Layer 2 of a small transformer language model trained on English Wikipedia (8 layers, counted from 0, width 128).
A neuron's activation on a vector x is GELU(weights . x), where the dot is the dot product.

Input weights of the MLP neurons that the questions are about. A number n stands for n times 0.0031.
n29: 2 -21 32 -2 -5 -12 -4 32 -30 -22 -5 -26 -20 19 32 -6 -1 -8 27 36 31 0 -5 -30 58 -29 -15 13 21 26 -21 11 25 -12 -50 25 54 -54 8 -37 -13 35 21 1 -1 8 -4 14 -38 -29 -35 15 40 20 -5 -22 0 12 12 11 -2 -10 28 -19 37 -14 38 14 -66 -9 -59 -52 -21 23 23 44 11 -15 -12 -66 10 0 -4 -30 29 -14 0 1 11 3 -3 32 7 -19 -15 60 -29 11 11 9 15 -5 -18 -19 14 -8 -39 33 19 64 -64 -35 25 -6 -13 -15 21 -4 53 -9 -42 40 -14 42 -17 11 -12 1
n58: 52 36 35 2 -12 -6 18 -33 9 -29 38 9 -36 1 -74 -8 -40 11 -3 8 20 38 55 -18 19 -12 9 -1 -11 3 11 34 -10 -12 -12 -35 27 -34 19 -16 35 20 3 5 22 2 -7 -9 -14 -17 -32 -33 14 -49 9 0 2 13 -4 48 -2 -24 -14 -12 -36 28 24 10 -22 -3 -1 -35 42 -21 -19 -36 -19 13 10 33 -7 14 -5 23 25 -6 -24 21 -28 -2 23 -32 33 1 -11 -10 -74 -32 -41 21 -4 -29 -11 -31 -17 25 -2 2 21 6 12 -22 20 22 30 -6 -7 33 6 -40 -52 14 8 18 1 -45 -32 27
n61: 40 42 10 16 6 28 -14 -39 -2 -8 3 -44 -18 -16 27 -8 -5 -12 17 29 -17 -10 -5 38 13 3 -23 4 -9 -17 -9 -40 24 10 2 -47 34 -17 -12 -4 -32 -21 -8 -14 17 -8 15 -10 -41 -4 26 -58 -21 -6 14 -21 -34 79 37 -15 -20 4 31 -43 34 27 -1 16 -24 -6 -18 15 -1 -10 -36 39 -12 7 46 38 -4 -25 20 -17 25 15 -8 10 35 -21 45 54 31 -8 -12 -19 41 11 31 46 51 7 33 -32 5 20 6 -56 -19 -2 -29 -28 -47 -6 0 17 24 -4 37 -25 7 -1 53 7 6 -7 46 83
n183: 3 30 14 -6 -60 80 10 18 -25 -20 -19 1 32 -39 37 37 0 -25 -3 4 23 -60 21 -13 28 21 43 7 7 -3 -37 10 -17 26 -56 6 19 2 -10 -16 13 30 8 32 -15 -14 12 -19 7 -16 46 -2 29 14 -39 -24 -4 -42 36 -3 -44 9 34 11 13 3 -2 -5 46 -17 15 4 33 9 -41 -42 37 -18 -23 23 1 16 -29 -34 -7 -2 -28 -37 -25 -12 3 -11 4 10 43 1 19 -33 12 20 22 -11 22 8 -14 0 -8 6 -29 27 -15 51 -64 -25 0 -22 0 -2 4 26 38 6 -1 29 18 -17 17 4
n218: -14 23 -32 -33 -37 -52 52 -35 -21 -19 -5 -10 10 14 24 -12 3 2 15 -10 -13 -35 -62 -3 -6 -5 11 4 -11 22 -6 19 17 -38 -17 -10 16 -21 -16 -5 29 16 1 11 21 16 5 -47 -21 -11 5 29 -33 7 -16 -1 20 -38 23 7 19 33 -5 2 26 -5 56 -1 -7 -9 2 -1 -21 6 19 7 -27 -16 -2 9 -4 27 -31 21 30 -54 61 -37 -16 -16 9 16 7 -5 -2 27 -28 7 -7 -25 -18 -1 -62 33 12 -15 29 72 2 -35 10 26 -65 -14 -19 -18 -18 18 2 -8 -53 -14 31 5 32 -29 2 -22
n327: -10 -40 -41 -10 22 -18 -29 88 44 -37 0 -8 -28 -40 13 39 10 -7 -17 33 6 29 -27 0 12 -43 46 -44 71 -36 1 43 37 47 13 57 -5 -10 54 10 -23 -34 4 -29 -39 -29 -3 -33 -5 -28 8 -45 25 -6 5 -18 22 15 -3 6 -1 -22 9 -5 14 -47 3 -53 -13 -9 -3 9 -34 15 51 -52 -13 -15 25 -27 32 -24 -13 -52 -33 -50 25 -12 17 -35 10 -21 -13 36 -14 27 10 -38 2 4 -11 -13 9 -56 7 15 -21 -38 -26 -5 7 0 -21 -92 9 -21 25 26 2 21 -3 -11 -22 16 49 -24 28 -29
n392: 23 5 -32 1 -16 -13 -13 -15 -62 -6 -3 -23 -51 -21 6 -30 10 -19 -26 -5 -2 46 -2 16 9 4 24 -5 9 4 13 21 16 -38 32 37 19 23 -23 -3 -18 34 29 -19 -3 5 12 -4 -14 -3 -16 14 11 36 19 -17 -6 29 -21 11 -16 12 39 -18 21 11 6 19 -12 18 -38 8 19 -11 -13 -2 28 9 -22 6 -30 34 -23 8 -35 -59 -5 11 -43 28 -28 -13 -23 0 32 -36 -15 -30 -18 -6 -13 -13 -10 20 23 -5 10 -17 -25 -19 -21 -2 -50 29 -11 -20 -22 -9 -38 -10 -12 24 2 -13 2 63 23 35
n412: 12 4 34 -46 -1 -13 3 -12 -7 4 42 -24 31 47 8 -4 -28 -46 -26 -10 -15 49 38 -10 -14 -10 37 0 -38 -5 -22 33 0 -3 -33 -9 42 -17 42 46 -12 54 -11 4 -2 49 -24 12 -34 24 66 -2 -13 -17 40 -5 66 -30 19 -45 26 2 -5 -8 -18 -38 21 16 13 10 20 -46 37 50 17 -38 -25 17 37 -14 -56 -24 47 -13 4 -39 27 11 4 -6 -1 23 -37 3 16 34 1 -23 9 -53 -21 34 10 45 60 -32 24 11 -1 -29 -8 -28 1 22 -21 -34 -31 -10 -20 16 -4 45 -17 1 53 -1 0 18
n436: 18 31 37 -41 -28 -10 6 25 -95 38 44 4 -16 -6 10 1 61 2 -4 -17 16 -18 -7 -18 -12 16 21 14 -38 -7 -13 56 10 -16 21 10 26 16 -16 -26 18 2 17 22 -4 -26 13 -42 23 -62 -13 -41 -14 39 -2 2 -16 25 40 7 -14 3 3 -30 35 -14 -10 22 -24 -9 -62 1 -7 27 -10 -24 -29 -1 33 42 -27 -30 26 -23 27 -23 -2 12 -33 42 22 18 -4 -13 11 4 35 36 7 -9 -18 55 -61 -29 0 41 -15 -3 13 -25 -43 11 -11 43 -9 -9 -22 -28 48 -12 14 50 -17 13 23 6 30 7
n444: 23 -25 -65 2 15 -25 -8 53 -40 -34 24 8 -37 31 19 34 -27 9 -12 -6 35 -9 -30 -29 -51 -5 29 -48 61 -11 0 21 17 -19 22 10 6 7 -44 -2 -15 -11 -20 -2 -9 -4 16 -5 -22 -30 -35 5 32 5 -18 18 -3 -14 1 -4 6 -20 5 -40 15 0 14 2 8 -23 -17 3 -30 22 19 21 -5 -9 -33 -27 34 -2 -1 -48 -75 -26 -14 5 -6 -40 33 -19 22 -10 16 -8 -5 -73 -1 -9 16 5 -17 -5 -39 21 -1 -1 18 -22 1 18 19 -8 18 -17 57 -16 -45 46 -8 -30 5 1 1 -30 -16 18
n465: -24 15 4 -36 -27 23 -2 73 -11 28 -17 -32 19 -9 22 -16 24 13 -46 14 -17 -30 -87 -33 53 -46 -25 -1 20 -1 -18 -23 73 44 -7 28 16 4 -9 11 50 -43 1 -34 6 -5 -4 -27 29 -41 34 16 -14 12 -31 9 41 -17 -2 40 30 -6 -1 53 58 -33 -41 1 14 23 43 39 -41 7 -14 -36 -15 1 28 31 29 -19 -20 -23 3 20 36 11 -9 2 -17 10 -29 -17 5 -5 -3 -17 15 16 8 -18 2 -34 -77 -33 -15 39 1 13 22 6 -60 -18 -13 -33 -2 1 -14 67 -23 -4 -45 -17 20 7 9 -19
n493: -9 33 54 -16 -3 17 -17 -10 -23 27 25 -6 10 31 -4 40 -14 -24 -4 40 -13 -10 -18 -44 6 -12 0 -6 17 18 11 -71 -8 9 -13 -23 3 -1 14 -14 -18 -18 3 15 5 -28 47 10 -34 12 35 29 21 9 11 37 -8 37 -30 20 8 -17 20 -1 37 -31 -31 -36 -16 -6 1 17 25 -22 10 -4 39 9 13 -34 -27 9 0 19 15 21 15 -8 -43 2 -17 -35 4 22 -8 4 9 -12 -40 -18 -24 13 26 -4 0 1 -11 24 24 -8 -19 -1 -26 -14 -9 50 29 -1 -31 17 -20 -19 17 24 34 0 -10 18

Each question shows a token from some text and the vector x that enters the MLP there. A number n stands for n times 0.043.

" Despite": 22 -17 3 -13 45 -3 21 6 -4 3 -7 -18 -34 -22 0 20 35 11 -22 -13 46 35 -45 -13 -25 46 13 31 -39 8 1 -16 -6 8 6 -12 -42 -11 -7 -7 5 -3 10 -8 1 -21 -28 41 21 4 -4 -19 -13 -25 4 9 -11 -9 28 -3 -22 -17 -19 -13 -6 51 39 26 8 6 51 -20 12 -20 17 34 -12 18 -32 18 8 27 -37 17 29 21 22 -8 -12 -26 9 5 -15 14 -23 40 22 12 29 -8 53 -8 -32 -3 26 -6 -5 -21 21 -9 -28 -5 8 -5 -29 -9 7 -34 -36 -38 -19 20 -6 16 -29 25 8 -52
The three highest activations, in order: n218, n29, n436

",": 36 -12 4 -33 18 4 26 -5 -6 41 12 -19 -9 -19 -1 15 17 26 -36 1 46 37 -18 -38 -22 65 13 -19 -38 20 -16 -28 8 -1 -8 -10 -17 -1 -7 3 26 -10 4 -19 -16 -18 -30 36 50 3 7 -30 -32 4 10 -9 -3 -3 16 -31 -25 13 -18 10 -2 47 2 33 23 3 49 -20 2 -29 25 8 19 29 -12 -7 9 34 -31 -3 9 13 0 8 0 -1 24 -7 7 3 -17 46 25 -20 33 -20 23 -3 -17 -14 19 6 18 -19 15 14 -35 -10 27 -3 -34 -20 -1 -38 -36 -39 -6 -2 -10 7 -48 -11 16 -27
The two highest activations, in order: n436, n412

"ip": 27 -26 -17 -34 20 -39 10 -5 -16 26 1 -40 -28 -31 -3 -7 6 -8 -39 1 26 28 33 -11 -19 50 4 -2 -29 -17 -6 -64 -21 8 40 3 -15 1 13 -11 12 1 -21 15 14 -4 -41 43 10 12 -3 -26 16 -12 10 6 6 -12 32 -18 0 -20 -29 -14 -7 35 9 15 32 -18 47 -10 15 -34 19 0 0 -9 -30 -17 30 79 -31 -9 24 20 19 1 -22 -16 16 15 -22 26 -9 22 28 13 19 -22 9 33 -14 12 11 -16 14 7 10 27 -40 -11 12 -41 -9 12 19 15 -17 -41 9 29 15 11 -40 17 18 -29
Which of these neurons fires most? n412

"inet": 47 -32 11 -28 30 -7 18 23 -23 44 -14 -37 -22 -42 -2 0 12 3 -30 -23 9 21 -10 -27 -15 54 -10 -2 -23 -29 -4 -30 -11 -5 16 -4 -19 -1 5 -28 11 1 1 -14 -18 -9 7 24 45 7 -10 -7 -13 -15 23 -20 13 -26 12 -44 -9 4 -10 -14 7 62 18 24 7 2 40 -15 5 -15 46 34 31 -13 -6 -8 -5 42 -51 -6 27 34 32 5 -16 -3 19 17 -20 10 5 30 16 0 19 -26 1 18 -20 -6 -13 -23 19 -21 27 14 -40 -5 9 -47 -3 -21 5 12 -13 -29 11 1 28 28 -33 21 16 -43
Which of these neurons fires most? n29

".": 42 -22 17 -14 39 15 30 -8 14 33 -19 -27 -21 -4 1 7 7 6 -28 -16 64 35 -6 -18 -20 65 -6 -7 -32 -1 11 -22 -14 -5 -4 -27 7 -5 -7 7 14 -30 3 -39 -16 -17 -29 53 41 -20 16 -32 -25 18 16 -11 -7 6 21 -2 -44 -16 5 -6 -9 45 11 18 21 -12 42 -28 -8 -27 21 1 21 31 -14 7 3 46 -26 16 8 4 -3 -1 -17 -8 16 -9 -3 -2 -25 55 17 -7 23 -21 -2 8 -15 -6 11 -9 24 0 2 25 -24 2 18 -11 -20 -13 33 -21 -19 -17 -15 19 -18 9 -49 -12 34 -56
The most active neuron and its activation: n58, at about 0.13

" p": 30 -66 -11 5 9 -10 10 -6 -5 21 22 -17 -48 -18 -8 0 22 -5 -50 8 38 19 8 -10 -2 39 -8 7 -26 -3 -1 -46 -27 17 29 -13 5 -9 -5 3 10 -18 3 -7 11 -9 -10 43 22 3 31 -37 -15 -11 37 10 24 -3 4 -3 -6 -1 -18 -18 -16 43 -3 55 4 -10 50 -26 -20 -32 10 11 17 24 -32 0 8 54 -17 -3 -9 40 19 2 -15 -28 -4 23 -6 -3 -13 35 32 -5 41 -35 -3 18 -27 11 1 3 11 22 -6 22 -40 -10 -9 -38 5 -21 -7 3 -36 -4 -21 34 1 22 -42 -6 25 -23
The most active neuron and its activation: n412, at about 0.2

" at": 25 -22 -7 -19 -14 -5 21 34 -25 43 -28 -12 -41 -49 -15 16 42 -10 -33 11 61 43 -22 -28 -24 39 15 -4 -22 -13 -3 -26 -12 17 17 -21 -16 4 6 0 26 -22 8 1 6 -22 -31 34 36 -2 1 -42 -8 -15 14 -11 -12 9 31 -10 -14 -11 -18 9 -16 45 32 24 24 -13 41 -35 19 -34 20 16 11 -11 -1 -19 10 28 -24 6 -16 36 35 5 -7 -25 -9 24 -1 10 -13 28 33 -1 27 -17 -13 -10 -40 -5 6 -11 4 -2 24 5 -7 -24 8 -29 -3 -20 15 -5 -43 -3 -24 2 19 32 -25 -5 33 -9
The three highest activations, in order: n327, n444, n436

" the": 40 -27 20 -25 8 -18 2 17 -30 38 -11 6 -46 -56 0 25 27 -6 -39 -8 42 42 -15 1 -7 51 12 18 -29 12 -28 -25 8 20 17 -17 8 -10 5 15 31 3 -2 23 0 -42 -8 59 36 -17 1 -25 -20 0 4 -30 9 24 15 -13 -15 -7 4 7 -22 44 23 22 1 5 26 -34 2 -31 22 11 28 -35 -30 -2 11 52 -39 8 2 32 14 9 -1 -14 11 15 10 -1 11 31 26 8 10 -13 15 -29 -49 2 24 -16 15 -18 3 2 -27 -10 16 -42 -17 -28 11 -3 -41 -37 1 10 -16 20 -18 5 -3 -28
The most active neuron and its activation: n29, at about 0.51

"1": 23 -28 -1 -19 27 -10 16 -8 -7 18 25 -11 -37 -4 19 26 -11 -25 -44 -16 35 45 -1 -18 -25 83 -6 -22 -17 -25 1 -23 -26 1 24 -1 -13 -4 -3 5 -1 -13 -7 16 -11 -23 -16 19 23 3 14 -14 1 -20 -3 -3 12 7 16 -19 -32 -27 -21 5 4 42 -15 35 20 18 47 -12 5 -21 24 8 40 19 2 -16 22 50 -35 25 -6 39 28 -10 -5 -10 9 -4 -37 20 -18 43 38 -1 3 -11 -3 3 2 -23 4 -20 15 18 -4 4 -35 4 -9 -43 -8 1 16 4 -17 -44 -17 14 4 17 -65 16 47 -32
The two highest activations, in order: n493, n392

" a": 33 -28 0 0 23 0 2 19 -1 34 35 -19 -23 -30 -30 28 1 -5 -41 -8 30 25 2 -12 -26 56 1 11 -19 -14 -20 -38 -27 -1 39 -17 -11 1 3 23 9 9 2 -7 5 -42 -9 62 8 5 39 -29 -4 5 21 -5 -29 31 15 -23 -35 -6 -20 1 -12 35 8 15 23 -19 33 -25 4 -23 10 6 27 -3 -33 10 17 47 -41 16 17 55 16 1 -27 -8 22 16 -6 2 -7 35 40 -8 11 -39 6 -18 -48 -9 1 -13 7 15 15 13 -40 3 12 -20 -40 -22 15 32 -26 -46 -16 22 -12 29 -35 1 16 7
The most active neuron and its activation: n58, at about 0.3

" and": 19 5 18 -32 25 -16 19 33 -23 49 3 -11 -14 -55 -5 33 29 1 -21 -5 53 33 -40 -17 -19 56 16 -7 -25 2 -19 -25 3 7 34 -10 -22 16 -18 -4 12 -21 1 -2 -21 -8 -23 46 25 -13 -16 -49 -21 -4 14 1 -18 17 8 -18 -31 -11 -8 6 -8 38 -6 24 19 7 42 -9 22 -25 21 -5 14 12 -1 11 0 44 -27 -16 28 59 3 -7 -16 -19 6 -6 -19 15 8 46 37 3 48 -20 7 -22 -34 -3 18 -21 15 -13 -7 1 -31 9 7 -31 -35 8 -6 -4 -28 -20 4 -2 -1 24 -32 -13 29 -28
The most active neuron and its activation: n436, at about 1.1

"election": 53 -28 10 -8 32 10 64 -4 6 10 -12 -38 -46 -22 -3 2 -11 -25 -16 1 39 22 13 -4 -16 64 8 19 -22 -17 -6 -27 -11 -5 -9 -12 -31 0 -7 15 -4 -4 2 -34 -8 -27 -4 26 20 17 11 -17 -9 -20 4 -2 -15 1 22 -25 -24 -10 -47 -19 -7 37 17 43 20 2 29 -8 18 -10 39 -10 23 -4 -22 -6 -27 30 -49 -16 2 64 27 32 -35 -14 21 -10 -19 13 -10 40 33 -8 16 -29 9 30 -6 20 -18 -21 2 -15 27 -4 -39 -3 -1 -31 -23 8 27 32 -7 -23 -7 22 -4 28 -19 22 29 -49
Which of these neurons fires most? n412

" 4": 22 -13 19 -26 -2 -11 4 13 -16 20 13 6 -34 5 0 1 -1 -17 -50 3 49 41 4 -27 -17 74 -14 3 2 10 3 -34 -34 2 26 8 -10 5 10 -7 16 -22 -18 -3 -4 -21 -29 34 19 -21 3 -20 -1 -13 11 -12 7 -1 9 -22 -7 -7 -19 6 -6 46 15 24 12 2 44 -27 18 -42 22 -11 44 -6 -4 1 30 51 -35 13 21 34 18 13 -4 -10 9 12 -28 18 -21 48 37 8 14 -25 -7 5 -21 -20 1 -18 28 -18 -8 -13 -29 0 -3 -31 -1 -17 10 23 -34 -18 -27 7 12 20 -73 -2 43 -31
The most active neuron and its activation: n58, at about 0.17

"-": 0 -23 13 -42 16 -7 -18 8 -23 25 8 -15 -22 -60 -3 21 4 -17 -35 -20 49 40 -40 3 -31 42 5 1 -21 -7 0 -40 -14 16 32 -4 -13 8 5 15 7 -13 -18 -1 -6 -42 -12 34 32 25 -7 -19 -2 -4 19 8 13 13 11 -11 -22 -17 -36 -1 8 47 4 -5 39 -11 48 -16 35 -39 12 -2 38 3 -12 1 27 39 -14 20 -3 40 46 9 10 -10 9 -18 -10 0 3 34 31 4 26 -27 -12 5 -17 15 28 -33 6 0 -2 21 -29 3 8 -57 -9 -3 11 -16 -19 -35 -8 14 9 15 -40 10 7 -28
The most active neuron and its activation: n493, at about 0.21

" would": 12 -31 -1 23 20 4 49 16 -18 20 -9 -26 -31 -46 5 22 38 10 -37 8 32 48 -20 -22 -10 64 -19 26 -13 13 -20 -43 1 6 -16 -12 -20 -5 3 0 14 -30 -14 -48 -8 -13 -23 53 36 -10 7 -18 -14 -17 3 25 -20 -12 44 -1 -21 -5 -31 -1 -19 38 11 19 22 -2 41 -41 11 -27 25 34 14 -34 -12 20 0 31 -14 1 37 28 38 -3 -13 -19 -14 12 -39 -10 -12 35 30 -6 22 -3 27 -7 -30 0 -14 -22 38 -1 17 14 -28 -16 20 -13 -8 -5 20 -6 -17 -18 5 1 0 9 -37 -5 2 -35
The two highest activations, in order: n465, n29

"ay": 4 -10 15 -37 23 -24 25 -3 -17 21 -12 -16 -24 -38 1 26 -19 -15 -35 0 57 39 -27 -19 -37 59 13 32 -39 1 -11 -43 -14 3 21 4 -15 20 -8 -8 14 -6 -26 -7 3 -23 -8 26 2 0 -10 -34 -34 -23 12 -1 7 -18 36 -21 -6 9 -42 -20 5 49 1 5 39 11 31 -6 12 -35 37 5 15 14 -17 -41 28 69 -56 9 20 42 18 13 -1 -21 15 -12 -22 8 -18 24 36 -19 27 -18 2 17 -23 8 19 -13 26 3 8 6 -9 -8 22 -34 13 -5 10 -9 -19 -33 21 -6 18 22 -10 25 12 -31
Which of these neurons fires most? n218

"\n": 51 -11 3 -8 16 1 20 -12 1 35 -14 -7 -29 -24 3 6 10 20 -29 -24 54 33 -10 -2 12 61 0 -13 -20 7 -12 -26 -10 5 -9 -33 -10 -3 -5 8 19 -13 -7 10 -5 -23 -31 52 47 17 0 -35 -32 -13 12 -15 -16 2 20 3 -33 4 7 3 -10 44 19 -18 6 -5 49 -27 12 -55 34 5 20 16 -28 11 -1 38 -32 18 0 13 -17 2 -4 -4 8 -2 -27 6 -21 38 14 12 48 -14 -1 12 -17 2 22 -9 27 0 37 6 -28 -8 9 -16 -29 -26 24 -17 -39 -20 -19 14 -3 8 -42 8 12 -38
The most active neuron and its activation: n58, at about 0.2